Layer 3 of a small transformer language model trained on English Wikipedia (8 layers, counted from 0, width 64).
Take only the direct path to the model's output, skipping the later layers: a vector added to the residual stream pushes a token's score in proportion to its dot product with that token's output vector.

Output vectors of the tokens that the questions are about. A number n stands for (n - 128) times 0.018.
"$": 112, 167, 146, 168, 163, 155, 126, 140, 152, 52, 184, 132, 116, 104, 32, 152, 103, 127, 113, 118, 135, 134, 102, 81, 99, 147, 204, 109, 61, 141, 107, 121, 146, 137, 124, 152, 112, 180, 90, 60, 160, 159, 126, 140, 119, 121, 83, 129, 93, 133, 110, 89, 120, 178, 118, 184, 135, 130, 129, 117, 207, 147, 138, 123
"′": 94, 199, 63, 128, 120, 168, 123, 166, 182, 69, 77, 138, 86, 164, 113, 154, 126, 130, 95, 159, 187, 104, 79, 152, 104, 119, 172, 141, 108, 183, 164, 88, 102, 182, 40, 171, 148, 189, 139, 138, 95, 94, 80, 114, 78, 104, 133, 119, 133, 82, 93, 74, 134, 136, 154, 191, 182, 60, 96, 105, 201, 180, 129, 161
"alb": 105, 169, 150, 159, 39, 124, 99, 157, 99, 85, 151, 77, 84, 138, 91, 109, 170, 121, 6, 93, 136, 206, 94, 123, 69, 64, 69, 147, 153, 176, 126, 155, 91, 144, 115, 212, 171, 144, 91, 153, 105, 170, 170, 180, 184, 135, 117, 150, 182, 177, 206, 47, 151, 92, 126, 96, 103, 58, 123, 114, 90, 139, 232, 184
"=== ": 104, 93, 140, 179, 134, 170, 109, 85, 144, 106, 134, 132, 180, 123, 65, 108, 117, 139, 125, 144, 123, 133, 184, 140, 107, 96, 133, 49, 140, 179, 11, 144, 101, 119, 60, 185, 158, 195, 166, 142, 146, 99, 105, 154, 149, 164, 66, 163, 165, 124, 97, 22, 85, 179, 164, 162, 175, 129, 118, 99, 169, 126, 132, 101
"Jan": 188, 161, 136, 161, 76, 156, 119, 124, 118, 44, 147, 153, 84, 156, 101, 76, 102, 154, 136, 160, 129, 154, 154, 109, 153, 56, 80, 204, 138, 131, 114, 116, 95, 113, 85, 143, 137, 139, 126, 169, 128, 120, 102, 109, 94, 140, 131, 141, 133, 143, 151, 164, 137, 117, 134, 180, 151, 66, 112, 127, 125, 176, 141, 73
"°": 149, 207, 108, 136, 138, 112, 119, 191, 128, 80, 119, 136, 93, 170, 86, 126, 138, 125, 99, 150, 164, 75, 127, 111, 89, 93, 199, 89, 159, 181, 135, 56, 110, 173, 102, 149, 150, 182, 131, 200, 130, 161, 90, 120, 127, 133, 129, 89, 145, 80, 143, 73, 142, 147, 138, 161, 96, 49, 107, 132, 159, 147, 124, 87
"Febr": 159, 122, 152, 165, 66, 176, 116, 132, 137, 55, 105, 110, 107, 161, 92, 121, 109, 148, 138, 173, 146, 101, 225, 77, 117, 30, 134, 180, 130, 139, 117, 91, 93, 112, 104, 180, 167, 160, 73, 138, 147, 166, 113, 84, 83, 135, 157, 164, 180, 83, 127, 130, 147, 176, 138, 176, 166, 41, 99, 115, 147, 183, 146, 33
"|---|---|---|---": 98, 126, 113, 176, 101, 79, 77, 85, 176, 80, 127, 171, 120, 94, 201, 126, 120, 74, 144, 116, 151, 188, 232, 171, 141, 53, 171, 153, 62, 162, 96, 101, 45, 109, 50, 116, 200, 164, 167, 114, 146, 209, 153, 174, 62, 181, 39, 134, 178, 99, 178, 52, 118, 120, 169, 81, 114, 146, 101, 122, 174, 152, 129, 112
"====": 85, 100, 42, 182, 93, 128, 129, 104, 167, 91, 102, 73, 136, 86, 38, 156, 171, 155, 151, 130, 136, 95, 139, 147, 184, 76, 131, 94, 118, 215, 82, 182, 85, 145, 74, 190, 119, 187, 144, 141, 159, 132, 77, 135, 143, 158, 133, 179, 142, 125, 143, 80, 90, 166, 143, 173, 170, 100, 127, 92, 148, 142, 135, 96
"|---|---": 121, 193, 81, 169, 125, 98, 113, 94, 147, 52, 137, 153, 87, 99, 164, 140, 116, 97, 127, 112, 147, 165, 207, 165, 133, 75, 158, 140, 25, 173, 117, 105, 62, 184, 81, 158, 246, 190, 138, 131, 53, 129, 120, 162, 59, 151, 50, 169, 160, 115, 171, 72, 63, 139, 170, 104, 143, 110, 101, 129, 180, 135, 126, 153
"===": 112, 113, 89, 172, 104, 163, 131, 66, 172, 79, 118, 77, 170, 88, 43, 178, 144, 150, 130, 85, 116, 102, 153, 129, 160, 86, 135, 103, 153, 194, 57, 168, 91, 132, 101, 193, 125, 195, 158, 141, 145, 116, 71, 157, 174, 159, 104, 150, 156, 119, 130, 50, 55, 188, 149, 147, 181, 80, 135, 97, 160, 129, 122, 140
"sing": 230, 146, 148, 170, 98, 109, 100, 88, 127, 146, 135, 134, 108, 97, 118, 117, 170, 104, 65, 199, 134, 139, 67, 126, 116, 94, 77, 120, 139, 137, 142, 136, 100, 154, 67, 155, 121, 142, 72, 136, 99, 146, 165, 154, 100, 142, 107, 207, 189, 149, 139, 77, 109, 131, 128, 114, 120, 128, 107, 124, 43, 182, 147, 204
"Aw": 76, 158, 134, 196, 32, 237, 91, 114, 145, 70, 97, 168, 111, 167, 70, 89, 191, 142, 90, 136, 118, 189, 147, 182, 158, 62, 57, 121, 134, 106, 70, 130, 84, 169, 124, 157, 121, 166, 143, 108, 119, 146, 82, 180, 76, 171, 65, 188, 188, 166, 126, 63, 136, 97, 138, 166, 195, 117, 118, 122, 115, 104, 109, 145
"″": 136, 162, 122, 160, 136, 121, 111, 152, 203, 32, 114, 142, 107, 151, 118, 126, 154, 140, 113, 100, 181, 115, 174, 124, 109, 133, 201, 141, 110, 150, 162, 69, 117, 137, 64, 180, 195, 184, 157, 159, 86, 133, 127, 158, 106, 103, 74, 102, 109, 29, 124, 71, 127, 155, 154, 163, 137, 71, 97, 104, 126, 167, 96, 110
"=": 131, 174, 151, 100, 108, 97, 22, 128, 160, 47, 30, 173, 72, 125, 82, 144, 209, 91, 119, 168, 148, 67, 114, 106, 144, 176, 146, 82, 102, 206, 50, 57, 138, 177, 122, 150, 62, 155, 155, 125, 36, 224, 20, 97, 118, 161, 145, 185, 163, 144, 123, 109, 177, 104, 141, 212, 234, 170, 137, 109, 203, 114, 130, 123

Output weights of attention head 0. The head adds the sum of these rows, row i times number i of z. A number n stands for (n - 128) times 0.0062.
o0: 117, 121, 82, 119, 101, 107, 81, 120, 96, 196, 115, 146, 156, 138, 92, 101, 157, 131, 128, 101, 148, 90, 114, 163, 190, 154, 153, 88, 157, 126, 149, 131, 163, 120, 125, 201, 183, 157, 152, 146, 157, 103, 108, 122, 100, 123, 132, 102, 165, 142, 169, 82, 186, 172, 136, 84, 139, 104, 143, 108, 114, 166, 196, 131
o1: 156, 158, 89, 148, 165, 139, 149, 115, 138, 152, 88, 112, 114, 81, 110, 81, 108, 159, 146, 154, 150, 115, 118, 109, 91, 84, 118, 171, 211, 138, 136, 131, 126, 105, 146, 144, 105, 193, 222, 175, 88, 95, 105, 104, 123, 71, 136, 67, 98, 114, 124, 133, 205, 70, 146, 205, 97, 92, 138, 139, 126, 132, 149, 116
o2: 132, 126, 129, 86, 86, 129, 145, 194, 93, 133, 135, 157, 110, 187, 139, 177, 93, 99, 179, 109, 128, 133, 130, 123, 75, 123, 218, 99, 118, 63, 84, 111, 113, 164, 224, 116, 129, 169, 145, 93, 138, 150, 142, 112, 108, 139, 107, 104, 110, 104, 102, 194, 118, 90, 80, 175, 81, 106, 143, 129, 133, 66, 135, 165
o3: 103, 119, 143, 109, 51, 111, 70, 155, 162, 146, 93, 186, 117, 162, 199, 139, 133, 177, 104, 90, 101, 108, 74, 109, 146, 142, 92, 90, 128, 108, 186, 158, 134, 131, 146, 105, 117, 156, 158, 110, 88, 101, 125, 85, 39, 132, 100, 133, 155, 132, 100, 116, 198, 86, 155, 119, 147, 90, 196, 126, 163, 86, 157, 119
o4: 142, 133, 161, 110, 150, 164, 143, 146, 183, 131, 100, 157, 191, 93, 117, 76, 85, 154, 126, 153, 67, 29, 127, 79, 88, 83, 132, 128, 93, 105, 104, 145, 139, 147, 161, 98, 146, 69, 141, 102, 142, 135, 203, 125, 116, 136, 147, 137, 187, 157, 149, 132, 152, 92, 191, 122, 157, 118, 97, 184, 105, 120, 221, 73
o5: 122, 135, 137, 156, 138, 111, 132, 188, 89, 122, 65, 158, 74, 156, 87, 172, 131, 90, 157, 113, 154, 122, 81, 139, 135, 148, 102, 169, 116, 124, 111, 121, 205, 88, 107, 157, 116, 88, 117, 158, 118, 87, 158, 134, 102, 158, 82, 156, 43, 113, 114, 109, 119, 148, 120, 125, 164, 137, 178, 177, 94, 119, 163, 105
o6: 99, 124, 131, 97, 104, 107, 189, 108, 141, 141, 132, 136, 184, 154, 125, 110, 93, 148, 127, 101, 200, 149, 148, 147, 100, 181, 166, 167, 117, 125, 145, 117, 145, 128, 122, 93, 120, 90, 141, 112, 141, 106, 115, 82, 133, 162, 145, 147, 134, 125, 106, 157, 152, 62, 152, 152, 124, 104, 91, 120, 91, 158, 165, 77
o7: 114, 143, 148, 165, 150, 122, 149, 170, 123, 113, 127, 139, 148, 165, 111, 88, 156, 132, 167, 184, 103, 121, 157, 162, 148, 163, 94, 87, 78, 80, 68, 122, 118, 116, 161, 111, 91, 145, 107, 214, 88, 123, 159, 160, 157, 54, 124, 62, 126, 113, 129, 162, 176, 112, 107, 171, 91, 129, 124, 117, 120, 114, 124, 116
o8: 112, 148, 115, 89, 180, 98, 144, 94, 114, 132, 130, 181, 172, 190, 171, 122, 151, 159, 144, 132, 145, 125, 139, 98, 115, 138, 126, 128, 114, 144, 184, 100, 153, 134, 110, 100, 137, 128, 158, 106, 108, 155, 120, 102, 147, 34, 159, 76, 85, 87, 92, 132, 169, 154, 182, 146, 142, 174, 89, 149, 169, 148, 142, 108
o9: 98, 99, 148, 109, 149, 133, 100, 154, 164, 102, 115, 155, 125, 166, 170, 198, 156, 133, 129, 101, 129, 122, 130, 145, 108, 150, 81, 151, 122, 108, 127, 127, 106, 114, 176, 195, 143, 135, 142, 90, 186, 84, 137, 121, 79, 114, 115, 130, 123, 105, 191, 102, 59, 178, 140, 79, 170, 96, 63, 118, 139, 95, 154, 115
o10: 105, 99, 139, 119, 124, 114, 96, 154, 170, 131, 123, 108, 154, 105, 171, 140, 106, 104, 65, 179, 104, 61, 80, 126, 165, 106, 162, 91, 76, 161, 145, 107, 133, 94, 150, 102, 121, 168, 146, 115, 171, 135, 128, 158, 174, 174, 142, 124, 125, 139, 154, 127, 91, 191, 141, 71, 121, 122, 88, 140, 81, 94, 133, 159
o11: 104, 104, 108, 162, 113, 106, 116, 193, 169, 131, 123, 132, 149, 121, 152, 155, 171, 117, 181, 98, 176, 139, 61, 134, 238, 128, 182, 119, 114, 132, 71, 89, 209, 85, 138, 146, 55, 159, 77, 187, 150, 106, 93, 131, 139, 47, 117, 126, 108, 158, 139, 112, 154, 98, 147, 97, 167, 68, 124, 96, 130, 157, 95, 112
o12: 124, 138, 92, 114, 112, 89, 94, 133, 117, 177, 113, 128, 141, 131, 126, 112, 147, 110, 119, 124, 134, 123, 120, 107, 211, 115, 102, 165, 166, 131, 96, 104, 150, 94, 148, 127, 57, 124, 211, 126, 131, 109, 110, 159, 216, 74, 104, 149, 84, 141, 149, 115, 148, 145, 146, 68, 178, 179, 197, 132, 102, 109, 101, 136
o13: 104, 75, 114, 131, 180, 104, 118, 171, 58, 130, 182, 71, 122, 128, 130, 145, 83, 121, 160, 128, 128, 141, 82, 111, 125, 216, 183, 139, 102, 164, 99, 121, 150, 195, 152, 165, 132, 148, 149, 168, 136, 74, 116, 196, 114, 158, 150, 103, 112, 81, 108, 119, 106, 186, 182, 145, 138, 97, 95, 159, 134, 147, 57, 144
o14: 146, 160, 123, 147, 84, 105, 83, 80, 128, 128, 102, 98, 168, 93, 165, 124, 132, 134, 150, 139, 141, 153, 79, 105, 131, 170, 101, 179, 153, 154, 91, 74, 121, 120, 89, 199, 149, 195, 104, 167, 111, 97, 104, 96, 118, 89, 87, 126, 140, 120, 181, 149, 181, 149, 102, 140, 131, 166, 140, 97, 155, 73, 95, 130
o15: 132, 104, 165, 79, 122, 109, 161, 125, 116, 87, 134, 114, 155, 189, 135, 186, 92, 146, 190, 137, 201, 165, 137, 153, 91, 123, 48, 180, 174, 70, 162, 123, 166, 68, 129, 136, 134, 96, 96, 134, 95, 103, 107, 99, 140, 81, 160, 151, 117, 139, 115, 207, 149, 126, 139, 119, 127, 131, 178, 132, 141, 131, 94, 168
o16: 129, 140, 127, 152, 123, 95, 148, 112, 133, 161, 134, 134, 90, 167, 106, 127, 156, 119, 164, 128, 126, 144, 120, 135, 113, 151, 136, 125, 115, 124, 116, 143, 162, 142, 164, 122, 122, 155, 147, 120, 123, 77, 74, 123, 157, 93, 148, 71, 74, 104, 133, 138, 173, 124, 162, 111, 124, 170, 107, 118, 182, 178, 131, 116
o17: 94, 86, 140, 202, 182, 127, 151, 81, 189, 108, 115, 134, 113, 165, 101, 108, 154, 94, 85, 142, 191, 128, 99, 145, 85, 117, 172, 168, 148, 145, 51, 162, 114, 101, 108, 103, 170, 138, 116, 67, 102, 130, 117, 102, 150, 127, 161, 98, 56, 152, 95, 123, 92, 84, 148, 160, 110, 149, 102, 110, 124, 126, 112, 133
o18: 137, 124, 78, 151, 129, 150, 87, 92, 99, 156, 102, 77, 135, 106, 122, 149, 140, 158, 100, 103, 126, 134, 139, 157, 130, 156, 73, 155, 166, 177, 190, 172, 154, 157, 139, 130, 100, 90, 168, 120, 60, 85, 126, 74, 150, 75, 187, 87, 100, 115, 157, 185, 151, 118, 92, 112, 130, 120, 121, 95, 166, 164, 120, 164
o19: 121, 166, 155, 84, 133, 119, 111, 140, 161, 164, 135, 104, 114, 99, 109, 115, 81, 125, 101, 149, 129, 130, 92, 148, 107, 154, 123, 130, 140, 103, 142, 184, 132, 93, 179, 114, 138, 121, 180, 145, 165, 196, 61, 123, 120, 167, 155, 114, 121, 116, 108, 146, 82, 102, 162, 166, 128, 149, 155, 86, 100, 43, 134, 193
o20: 133, 115, 124, 133, 64, 129, 98, 153, 133, 104, 113, 80, 111, 72, 138, 134, 89, 159, 119, 112, 68, 101, 125, 147, 145, 118, 119, 105, 144, 163, 112, 119, 86, 159, 102, 182, 140, 140, 196, 153, 131, 91, 130, 118, 122, 216, 107, 177, 136, 71, 137, 142, 120, 164, 172, 110, 85, 90, 60, 166, 170, 128, 163, 148
o21: 125, 132, 141, 93, 146, 78, 156, 98, 71, 132, 120, 135, 141, 180, 140, 121, 149, 103, 101, 162, 153, 152, 122, 100, 161, 110, 124, 132, 131, 38, 102, 125, 143, 81, 128, 145, 163, 93, 181, 159, 133, 90, 105, 76, 134, 132, 75, 105, 157, 113, 161, 90, 196, 127, 161, 141, 140, 147, 140, 80, 154, 70, 112, 148
o22: 119, 104, 188, 92, 152, 150, 158, 188, 139, 132, 80, 141, 85, 150, 190, 168, 104, 125, 136, 142, 144, 110, 106, 177, 132, 155, 129, 136, 173, 77, 159, 138, 124, 121, 141, 211, 107, 179, 142, 139, 142, 67, 168, 164, 93, 119, 143, 68, 162, 8, 72, 131, 57, 104, 159, 184, 200, 129, 72, 115, 123, 116, 77, 123
o23: 53, 87, 155, 164, 152, 128, 120, 133, 100, 147, 162, 164, 117, 116, 143, 205, 96, 160, 132, 142, 75, 118, 133, 118, 113, 97, 116, 145, 92, 161, 121, 163, 174, 117, 193, 103, 160, 106, 150, 130, 214, 115, 128, 121, 105, 149, 107, 128, 124, 112, 141, 44, 209, 102, 153, 175, 104, 140, 146, 144, 144, 153, 47, 130
o24: 100, 177, 146, 182, 158, 140, 177, 162, 134, 122, 123, 96, 131, 124, 144, 113, 113, 193, 155, 138, 104, 113, 123, 118, 105, 90, 96, 102, 116, 135, 144, 126, 140, 163, 107, 129, 129, 148, 105, 121, 139, 172, 98, 146, 150, 146, 128, 159, 95, 115, 178, 210, 79, 173, 112, 157, 106, 144, 158, 86, 115, 103, 121, 175
o25: 83, 60, 94, 112, 120, 136, 173, 106, 141, 132, 145, 128, 140, 76, 179, 154, 117, 102, 125, 142, 72, 146, 119, 131, 182, 136, 150, 152, 150, 119, 129, 140, 150, 71, 159, 106, 175, 102, 116, 150, 117, 89, 106, 102, 177, 146, 198, 106, 104, 147, 97, 164, 151, 101, 143, 138, 136, 113, 96, 112, 150, 149, 159, 120
o26: 79, 94, 134, 197, 104, 111, 131, 134, 124, 152, 163, 125, 122, 114, 153, 100, 92, 120, 95, 148, 76, 110, 112, 206, 141, 70, 164, 153, 144, 147, 93, 117, 131, 116, 82, 133, 111, 141, 212, 161, 163, 131, 146, 143, 149, 183, 140, 123, 127, 133, 192, 157, 116, 139, 100, 107, 96, 117, 153, 89, 152, 121, 144, 136
o27: 170, 108, 122, 123, 110, 109, 196, 18, 68, 114, 129, 103, 113, 162, 137, 168, 157, 127, 106, 122, 103, 133, 116, 129, 146, 143, 134, 132, 128, 190, 60, 132, 127, 156, 106, 111, 169, 82, 150, 82, 166, 95, 108, 73, 123, 63, 103, 155, 168, 104, 165, 111, 90, 143, 131, 120, 124, 198, 207, 75, 158, 59, 167, 211
o28: 96, 135, 101, 115, 137, 68, 139, 103, 133, 141, 155, 150, 99, 132, 198, 184, 152, 139, 127, 114, 64, 94, 124, 128, 67, 131, 121, 121, 144, 136, 140, 199, 124, 114, 162, 125, 161, 81, 111, 119, 187, 116, 131, 122, 46, 201, 143, 118, 84, 163, 112, 133, 143, 94, 133, 75, 187, 110, 121, 164, 156, 178, 97, 171
o29: 178, 120, 113, 125, 179, 118, 78, 174, 157, 80, 142, 109, 104, 189, 171, 100, 140, 102, 68, 167, 146, 120, 93, 91, 134, 98, 138, 176, 143, 142, 131, 131, 126, 81, 141, 136, 192, 140, 140, 103, 82, 170, 138, 92, 83, 132, 105, 134, 140, 101, 182, 146, 98, 131, 176, 141, 185, 80, 120, 56, 143, 126, 164, 137
o30: 116, 85, 124, 63, 127, 79, 153, 107, 113, 127, 98, 80, 156, 90, 199, 214, 117, 144, 126, 143, 189, 77, 118, 150, 130, 119, 90, 133, 145, 126, 83, 155, 105, 118, 101, 98, 110, 171, 125, 67, 158, 75, 172, 140, 124, 161, 139, 128, 144, 238, 147, 134, 159, 108, 126, 104, 95, 182, 127, 166, 113, 81, 117, 101
o31: 119, 127, 155, 125, 145, 146, 185, 81, 117, 117, 210, 122, 148, 146, 132, 128, 174, 115, 94, 145, 91, 120, 173, 100, 127, 146, 137, 55, 126, 135, 85, 166, 182, 63, 163, 79, 160, 138, 128, 107, 88, 167, 216, 157, 130, 120, 130, 113, 150, 114, 163, 89, 105, 158, 126, 57, 171, 63, 113, 149, 122, 164, 131, 125

Each question shows a token from some text and the vector z that the head gathered there. A number n stands for (n - 128) times 0.033.

"US": 112, 156, 101, 142, 113, 145, 132, 110, 103, 105, 98, 187, 123, 138, 197, 120, 154, 130, 100, 109, 134, 120, 128, 152, 143, 54, 163, 122, 97, 140, 125, 82
Pushed up most: "="

"| ": 111, 97, 132, 131, 142, 120, 134, 108, 39, 88, 68, 144, 82, 149, 144, 87, 142, 144, 98, 115, 140, 102, 112, 175, 139, 84, 133, 131, 146, 130, 139, 104
Pushed up most: "Aw"

"t ": 131, 119, 129, 145, 132, 140, 137, 101, 62, 127, 90, 134, 100, 149, 179, 117, 123, 135, 70, 123, 158, 119, 144, 138, 160, 70, 170, 156, 106, 140, 122, 80
Which two tokens does it push up most, strongest first? "Aw", "|---|---"

"ell ": 132, 115, 135, 118, 113, 134, 134, 91, 55, 92, 94, 143, 104, 153, 171, 94, 139, 124, 104, 117, 157, 105, 99, 146, 147, 66, 160, 137, 140, 121, 123, 87
Which two tokens does it push up most, strongest first? "====", "|---|---"

"our ": 126, 148, 96, 117, 118, 130, 131, 99, 85, 107, 110, 142, 119, 142, 183, 98, 141, 138, 90, 127, 139, 139, 131, 140, 154, 53, 165, 154, 107, 148, 117, 99
Which two tokens does it push up most, strongest first? "=== ", "===="

"by ": 120, 163, 115, 128, 113, 129, 123, 123, 101, 107, 30, 111, 82, 116, 182, 137, 128, 120, 111, 112, 151, 128, 113, 123, 155, 87, 142, 128, 132, 131, 108, 103
Which three tokens does it push up most, strongest first? "Jan", "Febr", "Aw"

"30": 101, 113, 134, 112, 120, 142, 121, 81, 59, 84, 87, 177, 104, 180, 158, 87, 145, 140, 79, 111, 148, 82, 104, 147, 150, 70, 134, 109, 128, 123, 121, 88
Which three tokens does it push up most, strongest first? "$", "====", "|---|---"

"th ": 136, 145, 127, 110, 123, 132, 122, 113, 105, 102, 104, 191, 85, 169, 178, 106, 130, 131, 100, 111, 149, 118, 131, 158, 173, 35, 132, 106, 93, 128, 104, 73
Pushed up most: "°"

"s ": 117, 124, 97, 123, 137, 117, 127, 101, 63, 110, 75, 138, 84, 160, 176, 85, 127, 139, 89, 134, 140, 106, 129, 138, 152, 75, 128, 150, 102, 149, 122, 114
Which three tokens does it push up most, strongest first? "|---|---", "=== ", "Aw"

"the ": 111, 143, 121, 118, 101, 146, 118, 116, 88, 104, 49, 119, 92, 150, 184, 125, 147, 113, 105, 111, 160, 140, 121, 149, 157, 86, 153, 139, 141, 135, 92, 102
Which three tokens does it push up most, strongest first? "|---|---", "Jan", "Aw"

",": 99, 93, 107, 121, 134, 107, 105, 111, 83, 77, 68, 155, 72, 179, 184, 98, 115, 112, 77, 110, 121, 97, 135, 137, 159, 64, 120, 145, 129, 144, 119, 125
Which three tokens does it push up most, strongest first? "|---|---", "$", "sing"

"M": 123, 140, 135, 140, 116, 144, 128, 106, 87, 96, 87, 156, 113, 123, 194, 103, 149, 133, 100, 119, 146, 118, 98, 117, 150, 73, 141, 110, 124, 135, 122, 82
Pushed up most: "="

"il": 125, 110, 136, 124, 114, 134, 144, 78, 68, 99, 92, 150, 108, 166, 165, 96, 120, 153, 82, 120, 116, 118, 106, 153, 135, 48, 161, 139, 135, 126, 153, 99
Pushed up most: "|---|---|---|---"

"00 ": 124, 122, 104, 132, 150, 106, 122, 101, 48, 81, 86, 163, 86, 182, 184, 96, 128, 146, 85, 105, 131, 99, 113, 167, 122, 93, 125, 106, 109, 160, 138, 111
Pushed up most: "=== "

"/": 107, 80, 90, 99, 129, 124, 110, 96, 45, 76, 64, 171, 95, 170, 162, 99, 149, 173, 71, 134, 99, 96, 112, 170, 138, 82, 129, 121, 128, 106, 118, 77
Pushed up most: "$"

"en ": 110, 129, 131, 121, 135, 108, 124, 116, 77, 107, 86, 132, 76, 133, 165, 84, 128, 138, 87, 123, 161, 79, 110, 132, 165, 55, 133, 122, 115, 136, 94, 95
Which two tokens does it push up most, strongest first? "|---|---", "Aw"

"t": 129, 147, 96, 118, 117, 131, 133, 97, 86, 110, 109, 143, 126, 146, 185, 97, 148, 134, 92, 130, 137, 143, 132, 146, 147, 55, 175, 165, 104, 149, 112, 100
Pushed up most: "=== "

"0 ": 112, 152, 93, 117, 117, 142, 110, 119, 80, 97, 89, 176, 98, 191, 177, 101, 136, 141, 99, 84, 149, 112, 137, 141, 128, 63, 124, 127, 113, 165, 135, 106
Which two tokens does it push up most, strongest first? "″", "′"

"in ": 114, 139, 123, 129, 89, 144, 123, 112, 92, 79, 28, 131, 88, 144, 172, 127, 143, 107, 107, 117, 139, 138, 129, 160, 162, 73, 145, 120, 138, 130, 89, 100
Pushed up most: "Jan"

"C": 113, 115, 148, 129, 103, 158, 135, 101, 68, 92, 93, 161, 102, 160, 145, 89, 159, 147, 87, 123, 147, 103, 128, 150, 143, 66, 141, 120, 142, 139, 119, 80
Pushed up most: "$"

"of ": 107, 146, 96, 128, 114, 122, 122, 120, 91, 96, 41, 131, 90, 143, 186, 113, 140, 131, 103, 118, 145, 124, 112, 158, 155, 86, 134, 129, 124, 141, 123, 104
Pushed up most: "Jan"

"Americ": 131, 149, 138, 118, 131, 139, 121, 102, 86, 113, 113, 170, 84, 165, 185, 99, 135, 119, 75, 121, 152, 119, 143, 146, 170, 39, 150, 108, 109, 138, 107, 89
Which two tokens does it push up most, strongest first? "°", "″"

"st": 122, 118, 102, 129, 136, 123, 128, 98, 57, 106, 83, 144, 88, 162, 177, 91, 124, 134, 89, 133, 148, 105, 124, 139, 152, 77, 138, 157, 102, 150, 119, 109
Pushed up most: "|---|---"

"4": 105, 127, 123, 121, 116, 135, 110, 105, 28, 73, 79, 178, 106, 196, 174, 79, 149, 165, 97, 131, 146, 64, 118, 160, 119, 87, 125, 104, 112, 139, 124, 83
Which three tokens does it push up most, strongest first? "====", "$", "==="

"am": 123, 140, 141, 157, 99, 137, 117, 102, 66, 94, 97, 168, 124, 140, 203, 96, 133, 108, 105, 129, 152, 103, 114, 131, 150, 83, 165, 130, 109, 152, 114, 70
Pushed up most: "="

"2": 109, 115, 143, 121, 107, 155, 132, 97, 60, 90, 96, 160, 103, 171, 145, 86, 152, 142, 90, 119, 155, 95, 126, 146, 144, 65, 143, 119, 143, 138, 119, 83
Pushed up most: "$"

"out ": 132, 152, 145, 131, 114, 142, 116, 113, 104, 79, 77, 135, 85, 147, 150, 113, 124, 127, 83, 104, 139, 124, 114, 167, 161, 50, 149, 125, 136, 139, 109, 96
Pushed up most: "°"

", ": 106, 105, 128, 118, 150, 133, 141, 92, 60, 90, 68, 163, 88, 155, 159, 91, 141, 148, 78, 116, 146, 103, 110, 150, 150, 90, 140, 107, 147, 132, 122, 101
Pushed up most: "$"

"\n": 115, 120, 120, 116, 163, 117, 130, 91, 73, 96, 81, 151, 90, 148, 163, 95, 122, 150, 73, 100, 127, 114, 109, 156, 126, 102, 156, 92, 136, 159, 109, 113
Which three tokens does it push up most, strongest first? "|---|---|---|---", "Febr", "|---|---"

"5": 97, 112, 132, 106, 124, 141, 119, 80, 57, 86, 88, 174, 97, 188, 153, 84, 143, 139, 77, 106, 155, 77, 106, 149, 151, 68, 131, 107, 131, 124, 122, 93
Pushed up most: "$"

"in": 125, 129, 149, 128, 110, 172, 133, 92, 80, 113, 62, 125, 88, 185, 170, 118, 147, 135, 84, 124, 149, 131, 151, 151, 161, 87, 176, 133, 129, 144, 99, 81
Pushed up most: "′"

"Nor": 133, 150, 131, 113, 117, 135, 120, 117, 110, 94, 94, 181, 86, 163, 175, 113, 131, 135, 98, 110, 139, 121, 129, 161, 171, 35, 135, 108, 99, 128, 104, 77
Pushed up most: "°"

". ": 136, 125, 114, 122, 148, 114, 145, 99, 80, 122, 85, 116, 59, 119, 146, 106, 104, 146, 80, 113, 161, 122, 115, 138, 132, 81, 147, 99, 125, 183, 101, 141
Pushed up most: "Febr"

"ed ": 107, 109, 104, 97, 98, 120, 131, 97, 42, 80, 70, 149, 81, 181, 157, 109, 147, 159, 81, 126, 137, 102, 115, 177, 124, 87, 137, 100, 133, 132, 114, 99
Pushed up most: "$"

"K": 112, 142, 136, 129, 129, 130, 124, 116, 79, 102, 103, 154, 105, 127, 176, 90, 129, 145, 104, 126, 151, 81, 94, 131, 166, 40, 145, 127, 123, 124, 113, 80
Pushed up most: "Aw"

"k": 119, 152, 116, 115, 134, 127, 138, 95, 91, 116, 53, 115, 97, 159, 186, 115, 118, 139, 103, 142, 131, 104, 128, 139, 162, 74, 159, 123, 107, 140, 132, 71
Pushed up most: "Jan"

"li": 117, 149, 119, 118, 128, 131, 138, 88, 80, 109, 43, 129, 97, 176, 185, 114, 129, 142, 98, 143, 131, 105, 134, 151, 158, 84, 155, 118, 116, 143, 129, 74
Pushed up most: "′"

"R": 126, 152, 141, 135, 99, 157, 129, 97, 79, 95, 83, 162, 104, 162, 178, 114, 140, 136, 119, 117, 152, 96, 108, 125, 146, 52, 148, 102, 129, 139, 111, 81
Which two tokens does it push up most, strongest first? "′", "°"

"x": 105, 147, 154, 132, 92, 152, 117, 108, 68, 106, 88, 157, 111, 155, 195, 105, 139, 125, 109, 135, 163, 105, 144, 133, 153, 72, 170, 137, 115, 143, 114, 80
Pushed up most: "′"

"was ": 120, 123, 136, 118, 151, 129, 127, 97, 98, 123, 50, 96, 69, 119, 157, 108, 137, 111, 72, 116, 167, 117, 106, 127, 141, 79, 130, 126, 150, 129, 116, 95
Which two tokens does it push up most, strongest first? "|---|---", "Febr"